Layer 7 of a small transformer language model trained on English Wikipedia (12 layers, counted from 0, width 128).
A neuron's activation on a vector x is SiLU(gate . x) times (in . x), where the dot is the dot product.

Input weights of the MLP neurons that the questions are about. A number n stands for (n - 500) times 0.0019.
n1 gate: 464,599,530,319,379,554,621,677,557,391,389,581,562,518,702,270,432,328,412,685,415,515,481,482,559,293,281,388,741,691,537,493,573,526,353,719,577,387,664,493,593,354,315,485,255,673,617,576,424,396,555,551,417,416,489,362,554,420,396,500,597,507,548,540,445,378,558,389,500,507,695,445,369,522,432,641,467,565,262,455,504,507,475,597,277,290,482,449,515,464,268,447,475,646,137,482,609,486,583,615,541,393,601,559,414,596,573,607,649,662,522,449,321,561,625,457,739,562,431,504,106,532,665,460,689,466,559,463
n68 gate: 478,386,393,729,655,616,324,748,615,549,608,603,462,635,489,485,488,477,481,715,569,508,640,523,646,606,511,539,534,627,435,392,447,235,615,580,775,549,419,560,423,667,615,647,527,238,527,224,421,469,485,504,734,428,531,681,459,424,631,645,452,397,411,264,473,412,402,515,774,545,458,386,651,561,493,496,249,466,414,582,516,232,504,469,504,575,624,599,390,548,481,663,750,739,526,680,469,290,538,466,519,362,295,593,438,645,371,874,496,466,619,624,489,478,515,482,515,504,511,188,552,364,603,403,315,481,462,408
n102 gate: 692,711,438,366,398,432,423,375,428,488,452,729,330,436,518,371,355,583,464,577,606,558,537,370,327,543,294,623,464,407,614,721,894,619,580,648,201,486,376,565,448,652,379,421,669,605,435,428,525,316,434,605,437,482,448,385,450,420,437,685,297,416,423,493,427,441,702,316,552,453,518,591,406,496,525,390,591,457,393,541,342,449,511,612,485,565,496,274,445,401,620,687,398,453,741,450,605,436,363,660,354,485,589,448,600,401,486,613,496,445,482,414,426,236,566,525,533,424,359,629,454,377,297,279,723,366,569,485
n145 gate: 825,475,561,562,576,475,604,493,544,382,572,585,262,588,393,161,664,564,468,554,303,635,460,433,662,500,702,551,472,595,611,577,741,504,396,404,396,596,614,535,167,645,486,482,356,566,489,320,479,677,682,659,485,507,500,489,500,532,475,444,566,496,583,398,404,231,504,529,558,306,668,496,514,553,333,561,415,486,528,426,607,657,468,467,408,468,690,493,454,406,482,424,497,365,553,430,595,370,211,346,428,378,464,518,453,189,493,686,379,489,396,606,361,514,525,587,641,486,493,396,726,483,361,563,652,460,674,489
n170 gate: 493,496,420,667,643,384,435,380,418,340,376,654,550,405,442,449,574,378,400,439,565,546,786,432,859,560,600,526,561,599,319,437,193,432,396,464,525,479,420,532,580,299,352,643,337,504,575,322,357,591,468,272,504,629,529,433,344,507,671,398,511,561,354,634,500,316,354,768,533,525,529,500,429,539,402,518,414,504,429,404,611,334,578,584,579,666,404,597,525,668,446,559,604,636,496,804,559,525,504,528,641,667,383,395,844,504,668,594,318,439,457,265,552,405,532,476,442,539,514,504,521,347,615,384,575,438,607,565
n247 gate: 477,724,660,436,601,599,356,592,428,376,402,388,743,489,589,453,436,438,512,738,616,515,453,638,563,730,307,425,700,549,465,629,419,469,609,600,597,477,481,680,677,910,340,435,547,544,419,293,381,449,508,742,492,620,296,515,228,519,520,492,716,418,649,416,562,496,512,347,429,596,636,496,600,442,485,414,612,832,515,548,764,566,675,334,485,458,726,577,636,609,609,451,414,562,274,424,504,580,331,656,274,715,472,323,283,496,469,616,508,481,473,554,334,416,512,312,339,755,411,480,530,478,477,470,385,638,365,469
n261 gate: 547,604,814,475,489,569,593,350,419,433,639,422,504,562,530,425,565,393,633,750,258,559,489,445,339,287,489,193,563,598,403,365,378,485,638,581,463,367,705,614,425,398,403,563,387,492,456,290,585,376,571,618,398,467,680,474,438,533,538,485,464,675,248,686,415,649,360,616,481,379,455,522,764,656,663,444,548,562,266,236,270,593,442,447,300,449,511,663,255,547,519,446,496,618,599,544,603,453,375,409,504,597,707,722,504,645,500,552,282,403,537,518,688,413,552,518,492,537,762,459,518,675,593,467,654,542,456,564
n286 gate: 571,473,483,339,716,608,623,562,517,634,698,523,424,412,450,510,398,523,318,483,683,434,673,523,564,645,503,530,474,376,503,497,615,513,397,427,510,543,319,490,325,659,406,586,755,551,685,530,619,460,407,530,643,351,702,447,703,589,443,406,500,523,577,552,404,483,540,530,554,405,420,457,451,298,662,440,420,549,500,575,476,713,539,683,692,523,582,155,404,416,660,471,612,612,431,549,486,268,467,666,517,456,486,423,703,370,424,460,421,733,343,536,726,539,487,597,389,580,596,497,519,558,394,526,549,625,470,513
n288 gate: 511,558,531,587,594,665,297,569,589,417,504,348,539,462,437,496,304,275,278,406,598,492,584,473,661,218,446,560,686,255,147,504,570,581,566,539,387,415,477,535,220,448,618,477,386,600,508,546,527,488,641,403,337,683,678,592,300,197,713,679,492,563,401,381,586,555,612,296,630,512,660,504,330,492,317,543,543,427,419,886,520,437,669,508,527,719,323,368,714,617,394,406,492,605,539,604,560,611,446,481,535,504,504,429,889,641,550,629,616,648,402,458,454,382,531,440,452,321,500,457,367,323,578,477,639,468,609,307
n310 gate: 639,668,434,551,609,581,467,360,589,633,620,569,493,445,434,319,568,668,546,417,659,359,524,274,487,559,369,520,516,484,344,519,644,447,364,470,477,388,471,493,416,476,417,211,644,558,540,621,484,557,364,546,507,497,698,546,624,381,477,568,539,792,577,549,642,483,490,563,517,601,258,615,399,615,532,460,658,533,581,449,462,490,247,561,490,627,810,540,685,426,742,532,656,572,402,438,446,484,477,506,380,527,302,503,608,639,635,291,556,530,457,680,664,442,444,548,487,556,665,433,506,522,579,584,418,625,454,530
n1 in: 391,367,543,475,383,546,465,589,567,500,548,684,487,420,746,335,196,633,453,517,672,705,649,347,648,419,513,570,380,521,682,601,560,521,328,342,375,308,429,496,535,977,288,560,361,557,333,543,556,757,534,649,179,715,378,428,211,620,369,508,492,500,565,225,87,569,620,357,491,496,625,487,547,539,403,504,457,508,394,234,509,487,267,430,243,551,479,547,573,504,340,650,616,346,440,263,261,475,496,483,695,630,601,687,732,435,231,616,466,577,509,649,550,487,539,642,168,414,641,365,286,396,612,454,368,645,470,561
n68 in: 435,524,488,431,504,871,705,546,488,312,297,272,359,504,898,572,516,422,778,524,697,406,355,329,468,531,680,428,484,369,567,566,406,414,401,422,732,594,492,430,504,452,583,484,397,625,375,360,258,337,358,605,496,296,632,446,391,567,404,627,408,654,249,477,366,654,457,421,380,481,492,484,539,421,439,699,645,535,512,735,508,472,546,371,300,322,446,355,618,305,535,382,690,766,508,477,617,403,492,550,714,619,632,416,304,524,332,476,445,496,425,519,611,739,457,500,508,590,618,440,600,599,657,616,185,689,441,496
n102 in: 565,230,346,462,485,365,791,589,594,475,349,817,570,327,500,532,645,727,739,575,673,789,692,465,571,605,328,716,356,400,528,519,582,504,480,434,802,410,481,531,663,480,429,648,115,508,261,348,535,333,535,613,508,328,587,481,430,434,456,773,347,567,723,334,437,413,625,243,591,721,520,418,531,496,523,579,484,396,477,334,634,492,531,744,535,550,365,410,504,405,779,557,466,605,574,527,367,350,539,508,614,393,552,456,428,528,481,539,816,304,583,446,489,573,543,530,612,492,457,508,511,455,484,415,547,324,613,405
n145 in: 493,436,297,375,515,444,534,578,386,548,600,549,613,493,310,581,446,330,829,588,504,330,112,523,316,575,485,446,474,578,523,608,176,500,382,538,306,674,496,628,550,473,408,466,696,477,481,609,602,277,447,564,314,545,512,530,384,455,361,608,719,527,488,649,227,687,293,596,450,530,568,583,523,542,500,312,360,358,343,398,445,713,586,566,424,388,448,451,800,640,515,574,430,281,414,601,250,519,263,619,416,423,670,358,396,462,447,508,360,302,546,496,393,414,626,518,573,451,606,508,648,716,424,560,477,632,527,316
n170 in: 440,508,423,265,369,564,492,458,468,590,481,523,584,300,454,519,394,170,592,384,423,511,484,530,585,466,446,527,542,530,357,500,332,607,411,775,619,397,731,743,414,641,144,645,376,299,588,359,374,597,350,382,626,327,422,527,458,531,617,696,669,663,399,485,450,380,466,655,781,485,427,584,622,469,699,582,89,500,526,516,583,415,273,476,504,606,530,550,569,519,338,571,500,615,542,686,634,338,466,500,276,512,563,477,767,593,599,400,561,492,407,447,436,383,353,414,410,519,351,228,676,500,500,391,348,610,373,368
n247 in: 463,643,449,378,606,384,665,479,670,370,530,483,475,521,618,321,522,542,336,432,319,182,582,367,479,492,379,513,563,479,424,385,312,416,319,400,508,408,565,492,500,461,106,262,406,440,429,529,412,415,483,663,724,299,641,512,596,387,248,500,808,559,445,521,794,593,592,373,283,388,685,655,421,517,172,581,743,703,413,409,426,563,653,715,253,384,571,634,849,569,420,598,431,517,467,384,245,500,458,475,593,351,812,296,333,487,525,378,454,576,682,392,328,611,458,708,645,601,521,598,360,606,492,401,504,788,336,559
n261 in: 623,470,567,428,493,664,574,515,473,445,485,522,522,820,478,380,432,559,467,347,474,445,352,819,444,320,437,371,629,427,590,682,404,371,530,644,463,489,529,427,598,432,347,478,612,199,544,408,496,410,422,618,504,415,549,537,606,666,714,460,623,209,466,489,141,724,397,448,346,364,452,367,603,737,464,417,485,573,361,362,370,489,496,424,522,168,372,559,519,666,507,572,611,537,511,566,447,555,603,395,511,623,391,695,356,660,736,441,238,407,601,507,395,304,422,446,451,474,637,470,699,597,459,642,405,591,374,537
n286 in: 426,263,315,444,388,550,493,447,377,328,558,665,744,436,594,489,552,647,611,243,453,317,522,529,540,668,575,581,650,588,431,500,550,507,619,479,623,632,416,528,482,412,475,643,507,644,468,471,639,398,576,464,485,374,803,642,600,507,599,415,461,540,745,667,558,656,736,587,701,304,612,550,557,486,774,380,381,550,535,622,589,475,507,732,453,500,571,435,201,630,681,406,590,393,361,709,581,588,375,648,464,318,449,485,544,612,382,431,486,702,453,707,623,539,373,451,566,694,604,576,387,563,367,549,425,555,446,453
n288 in: 432,638,295,534,646,530,461,273,752,340,379,711,350,485,400,629,504,485,761,577,581,569,752,462,516,580,443,539,489,905,314,360,649,370,639,481,365,473,597,664,500,406,806,580,737,516,427,450,569,403,338,534,346,362,410,477,451,358,707,560,428,392,672,564,308,585,324,449,496,412,820,469,534,431,523,594,450,568,614,437,492,349,538,602,500,496,363,408,562,519,585,549,403,550,340,500,524,644,668,364,674,337,296,523,449,515,596,407,343,450,702,344,268,719,438,478,735,385,600,663,609,522,669,504,565,504,600,512
n310 in: 414,511,535,685,367,387,561,541,488,484,314,386,607,489,427,593,617,416,618,746,523,648,90,769,631,296,477,449,485,628,619,672,428,595,511,584,492,420,474,534,574,543,531,333,635,461,569,250,602,461,324,538,316,378,341,628,304,336,453,549,500,627,620,342,405,415,648,515,473,481,860,587,549,645,485,566,630,602,605,547,322,542,124,441,523,564,353,424,458,704,557,533,367,416,591,669,516,560,519,399,442,380,620,651,574,370,621,557,492,401,569,356,560,489,377,693,364,405,294,407,396,441,660,624,334,746,595,373

Each question shows a token from some text and the vector x that enters the MLP there. A number n stands for (n - 500) times 0.0057.

"l": 386,494,296,617,440,491,407,543,624,523,545,524,455,529,471,524,438,315,401,365,532,329,413,508,613,632,273,330,321,460,562,659,503,771,409,463,611,571,509,357,459,458,522,583,574,445,353,456,352,565,589,588,514,509,412,521,393,406,449,463,552,438,423,458,503,419,521,466,401,451,302,404,652,515,471,482,372,442,403,639,504,643,558,712,472,391,528,371,646,606,402,660,350,307,568,430,398,586,739,492,456,669,415,677,496,613,460,614,484,481,373,435,412,618,364,388,566,469,507,521,443,582,524,628,612,571,547,445
Which of these neurons fires most? n286

" v": 431,620,390,419,472,243,566,424,529,554,379,430,561,436,698,398,563,697,412,431,568,516,409,540,643,633,547,504,434,538,520,546,593,571,443,558,528,453,498,643,637,417,669,668,350,345,422,441,383,566,486,267,511,418,454,515,612,307,314,457,494,420,564,479,515,653,617,544,508,448,624,480,650,438,515,553,532,510,517,507,557,375,665,482,421,507,284,400,565,661,558,515,461,590,487,370,346,760,375,485,393,478,347,663,491,508,533,405,601,462,329,530,413,654,429,645,563,486,544,620,519,585,517,590,535,457,398,529
Which of these neurons fires most? n145

" |": 446,626,496,568,469,575,543,396,475,657,666,500,704,480,513,528,481,406,392,457,605,552,428,558,626,640,461,613,497,604,730,603,473,547,490,576,553,575,444,513,402,469,483,487,370,462,543,527,592,478,539,501,443,561,409,578,452,427,527,618,641,492,569,423,511,601,553,403,406,504,554,419,491,540,512,504,453,532,560,608,386,491,535,616,550,403,513,348,130,690,400,510,540,503,334,526,520,691,409,582,584,457,451,524,443,580,543,405,495,538,396,466,363,498,273,369,599,494,690,517,318,584,365,620,525,578,384,482
Which of these neurons fires most? n286

"d": 366,552,507,584,560,634,364,521,545,621,411,381,395,525,553,551,595,508,307,479,659,464,549,573,410,569,424,440,65,424,545,489,464,335,565,533,526,533,612,545,453,411,631,714,373,478,423,479,406,379,419,379,515,320,232,451,360,585,445,509,592,546,772,586,511,498,665,253,440,338,627,493,492,581,536,568,560,522,503,535,377,539,495,363,599,640,550,529,602,545,609,464,528,442,734,591,486,411,384,299,518,522,491,616,562,462,434,505,528,486,611,425,698,468,612,485,576,501,460,514,528,579,484,376,534,401,423,544
Which of these neurons fires most? n102

"ter": 264,525,332,366,423,326,417,411,452,698,442,296,445,478,419,386,550,382,532,319,422,397,510,420,621,669,415,444,506,602,580,524,365,482,469,410,580,523,539,686,490,550,642,482,528,455,495,359,459,661,531,510,558,411,335,304,590,538,608,401,726,395,517,667,506,367,303,520,422,389,590,560,533,393,308,606,524,351,416,560,456,540,546,518,440,613,441,482,436,609,527,573,634,356,468,507,519,534,240,495,521,508,447,597,424,547,627,558,516,428,504,441,580,557,604,603,508,676,674,552,507,653,463,554,615,472,594,380
The most active neuron and its activation: n145, at about 4.4

" that": 331,552,471,413,487,627,435,420,505,530,425,509,625,604,598,450,362,452,422,318,584,520,480,320,691,663,615,510,479,566,445,647,446,463,400,489,619,414,469,512,471,519,495,620,423,503,530,358,395,524,601,375,429,545,380,457,519,412,440,372,596,576,444,522,586,350,437,502,429,319,585,394,361,495,532,612,430,501,479,438,204,594,691,554,517,508,370,367,389,673,513,422,573,321,460,444,398,543,367,517,551,423,403,620,363,583,497,481,522,578,654,411,459,429,641,404,591,668,718,542,557,727,584,528,511,600,593,517
The most active neuron and its activation: n1, at about 1.6

"t": 321,620,569,552,340,503,474,323,573,658,512,475,517,432,641,539,558,510,560,518,339,308,634,392,615,518,231,497,519,524,429,577,466,623,557,388,497,596,506,527,381,613,405,542,557,674,357,547,469,567,600,479,356,611,510,444,606,439,625,361,688,399,516,677,597,443,483,605,375,432,514,540,528,521,471,472,567,543,506,645,491,601,381,303,601,319,475,347,584,687,279,570,423,424,445,429,389,627,613,477,599,457,397,643,477,441,628,503,555,496,530,488,434,548,724,434,380,499,534,507,436,507,449,533,465,397,417,601
The most active neuron and its activation: n247, at about 1.8

"ag": 550,623,544,515,355,425,674,503,340,665,499,455,395,712,481,432,361,682,504,335,620,561,620,486,499,571,783,408,425,634,473,451,606,485,572,394,678,620,555,538,513,490,506,545,547,501,572,478,531,461,631,468,425,484,466,614,486,442,418,614,495,408,516,545,525,593,534,330,536,417,381,594,635,495,398,642,672,393,498,686,490,518,407,352,518,650,303,544,494,602,485,647,600,412,587,475,381,364,501,458,660,371,347,503,515,515,440,252,599,393,502,469,604,584,506,593,546,498,570,511,592,731,373,640,563,332,441,490
Which of these neurons fires most? n170

" Al": 430,583,468,541,437,446,529,432,677,678,456,334,525,487,543,532,481,475,458,312,449,537,522,490,417,555,441,388,531,504,476,538,378,674,494,457,559,572,592,373,533,457,375,514,419,368,338,443,626,488,630,452,570,173,277,447,512,414,344,570,646,467,472,563,769,535,473,590,521,352,528,582,692,437,544,508,494,554,402,580,459,524,627,481,454,430,473,412,583,563,522,451,412,641,480,467,438,552,392,494,535,622,306,773,475,593,558,470,479,489,412,535,486,616,227,283,604,442,628,629,583,415,403,507,472,626,443,459
The most active neuron and its activation: n247, at about 2.1

"\n": 278,640,533,468,448,531,610,476,474,460,449,616,567,494,532,573,490,621,574,462,456,591,230,550,445,716,520,517,523,550,433,548,318,565,385,571,485,566,496,607,543,564,701,574,346,500,397,602,681,648,546,634,447,610,395,536,425,705,423,485,674,554,602,373,624,435,520,363,560,529,380,457,400,580,372,503,205,473,616,486,451,469,576,350,398,555,474,486,485,622,523,763,524,226,563,373,466,527,397,451,597,606,442,552,443,467,574,347,483,372,538,436,475,688,423,492,536,608,644,512,463,635,440,627,572,454,440,511
Which of these neurons fires most? n145

"iv": 431,452,378,642,506,415,484,423,472,525,459,584,520,461,522,380,579,631,534,657,696,415,543,393,588,450,515,459,265,504,483,617,462,677,436,449,576,259,568,384,293,483,569,438,497,500,508,455,383,599,559,530,529,401,481,627,493,409,500,432,491,454,607,516,421,569,367,629,341,604,458,424,556,519,326,667,313,437,510,650,641,457,572,315,380,546,485,486,425,586,407,490,559,406,449,495,278,629,623,422,354,438,590,548,343,431,411,405,641,414,502,388,645,435,391,577,623,359,392,473,406,609,254,582,556,460,389,655
Which of these neurons fires most? n286

"c": 470,504,359,524,462,443,470,425,477,567,347,497,531,489,496,291,275,533,517,637,547,475,480,525,578,571,378,505,244,468,462,339,484,477,504,319,484,527,640,664,304,503,562,611,480,507,368,618,565,665,572,315,338,632,437,638,590,373,418,549,559,372,493,550,490,645,427,538,435,447,530,438,529,399,449,471,511,357,607,720,637,679,456,446,643,502,412,609,398,672,453,519,462,582,526,383,520,487,579,566,391,569,373,680,510,642,560,217,590,521,478,376,608,699,504,578,577,422,567,498,415,602,434,437,431,367,380,490
The most active neuron and its activation: n288, at about 1.8

"'s": 292,491,573,428,422,481,501,389,780,665,413,276,565,418,566,541,472,535,550,615,544,462,258,461,712,522,597,448,528,460,395,798,467,562,495,490,578,463,472,435,522,528,459,543,499,450,467,330,497,483,452,555,586,576,423,539,357,495,328,485,569,533,521,464,596,710,529,424,453,512,568,402,633,504,538,508,441,536,450,603,236,559,494,445,577,545,390,502,358,612,486,635,444,443,461,357,404,544,523,448,463,410,430,451,395,508,454,408,502,531,503,489,510,531,631,473,545,509,592,278,492,593,491,672,550,506,489,608
The two highest activations, in order: n247, n261

"g": 427,665,379,515,389,576,466,533,493,579,485,542,488,566,483,611,403,404,422,394,578,583,603,507,662,533,415,461,382,509,471,506,308,560,574,428,518,474,555,455,380,500,489,577,488,647,480,552,549,631,750,499,633,534,232,513,371,311,644,646,463,374,407,465,640,695,498,393,420,331,641,597,569,587,481,465,435,583,444,622,365,529,526,526,597,415,254,452,516,451,511,592,495,355,537,469,249,564,581,654,488,653,438,585,305,469,641,601,475,440,483,524,499,847,458,611,551,410,583,527,512,501,534,483,671,372,473,553
The most active neuron and its activation: n288, at about 6.4

"es": 304,618,283,592,514,436,541,453,583,694,390,440,565,638,605,546,460,599,511,401,447,561,278,429,555,567,447,480,399,612,441,486,621,497,419,330,659,473,399,471,503,354,513,674,501,573,582,370,645,523,592,422,421,472,531,459,612,613,557,490,579,349,355,413,579,498,589,582,518,437,523,467,460,555,349,700,375,420,580,418,497,529,547,483,385,586,466,479,430,684,439,607,696,537,554,474,537,557,377,456,514,587,452,490,367,410,568,458,557,519,552,407,627,514,674,701,628,338,659,538,511,697,422,596,476,591,438,637
Which of these neurons fires most? n68

";": 333,663,440,460,465,524,408,565,542,533,547,429,617,549,611,454,332,552,407,359,544,587,196,506,553,675,653,528,425,536,434,684,433,566,475,411,568,409,490,617,457,380,510,492,497,523,441,537,522,581,341,566,449,400,444,495,478,492,473,474,678,601,482,492,546,357,445,484,454,574,456,519,380,492,376,717,450,461,428,474,293,424,557,440,510,483,472,522,284,585,460,519,446,247,628,503,410,609,413,513,629,393,485,513,489,377,507,479,583,601,385,373,532,470,428,614,683,381,542,527,623,712,583,586,452,548,465,469
Which of these neurons fires most? n102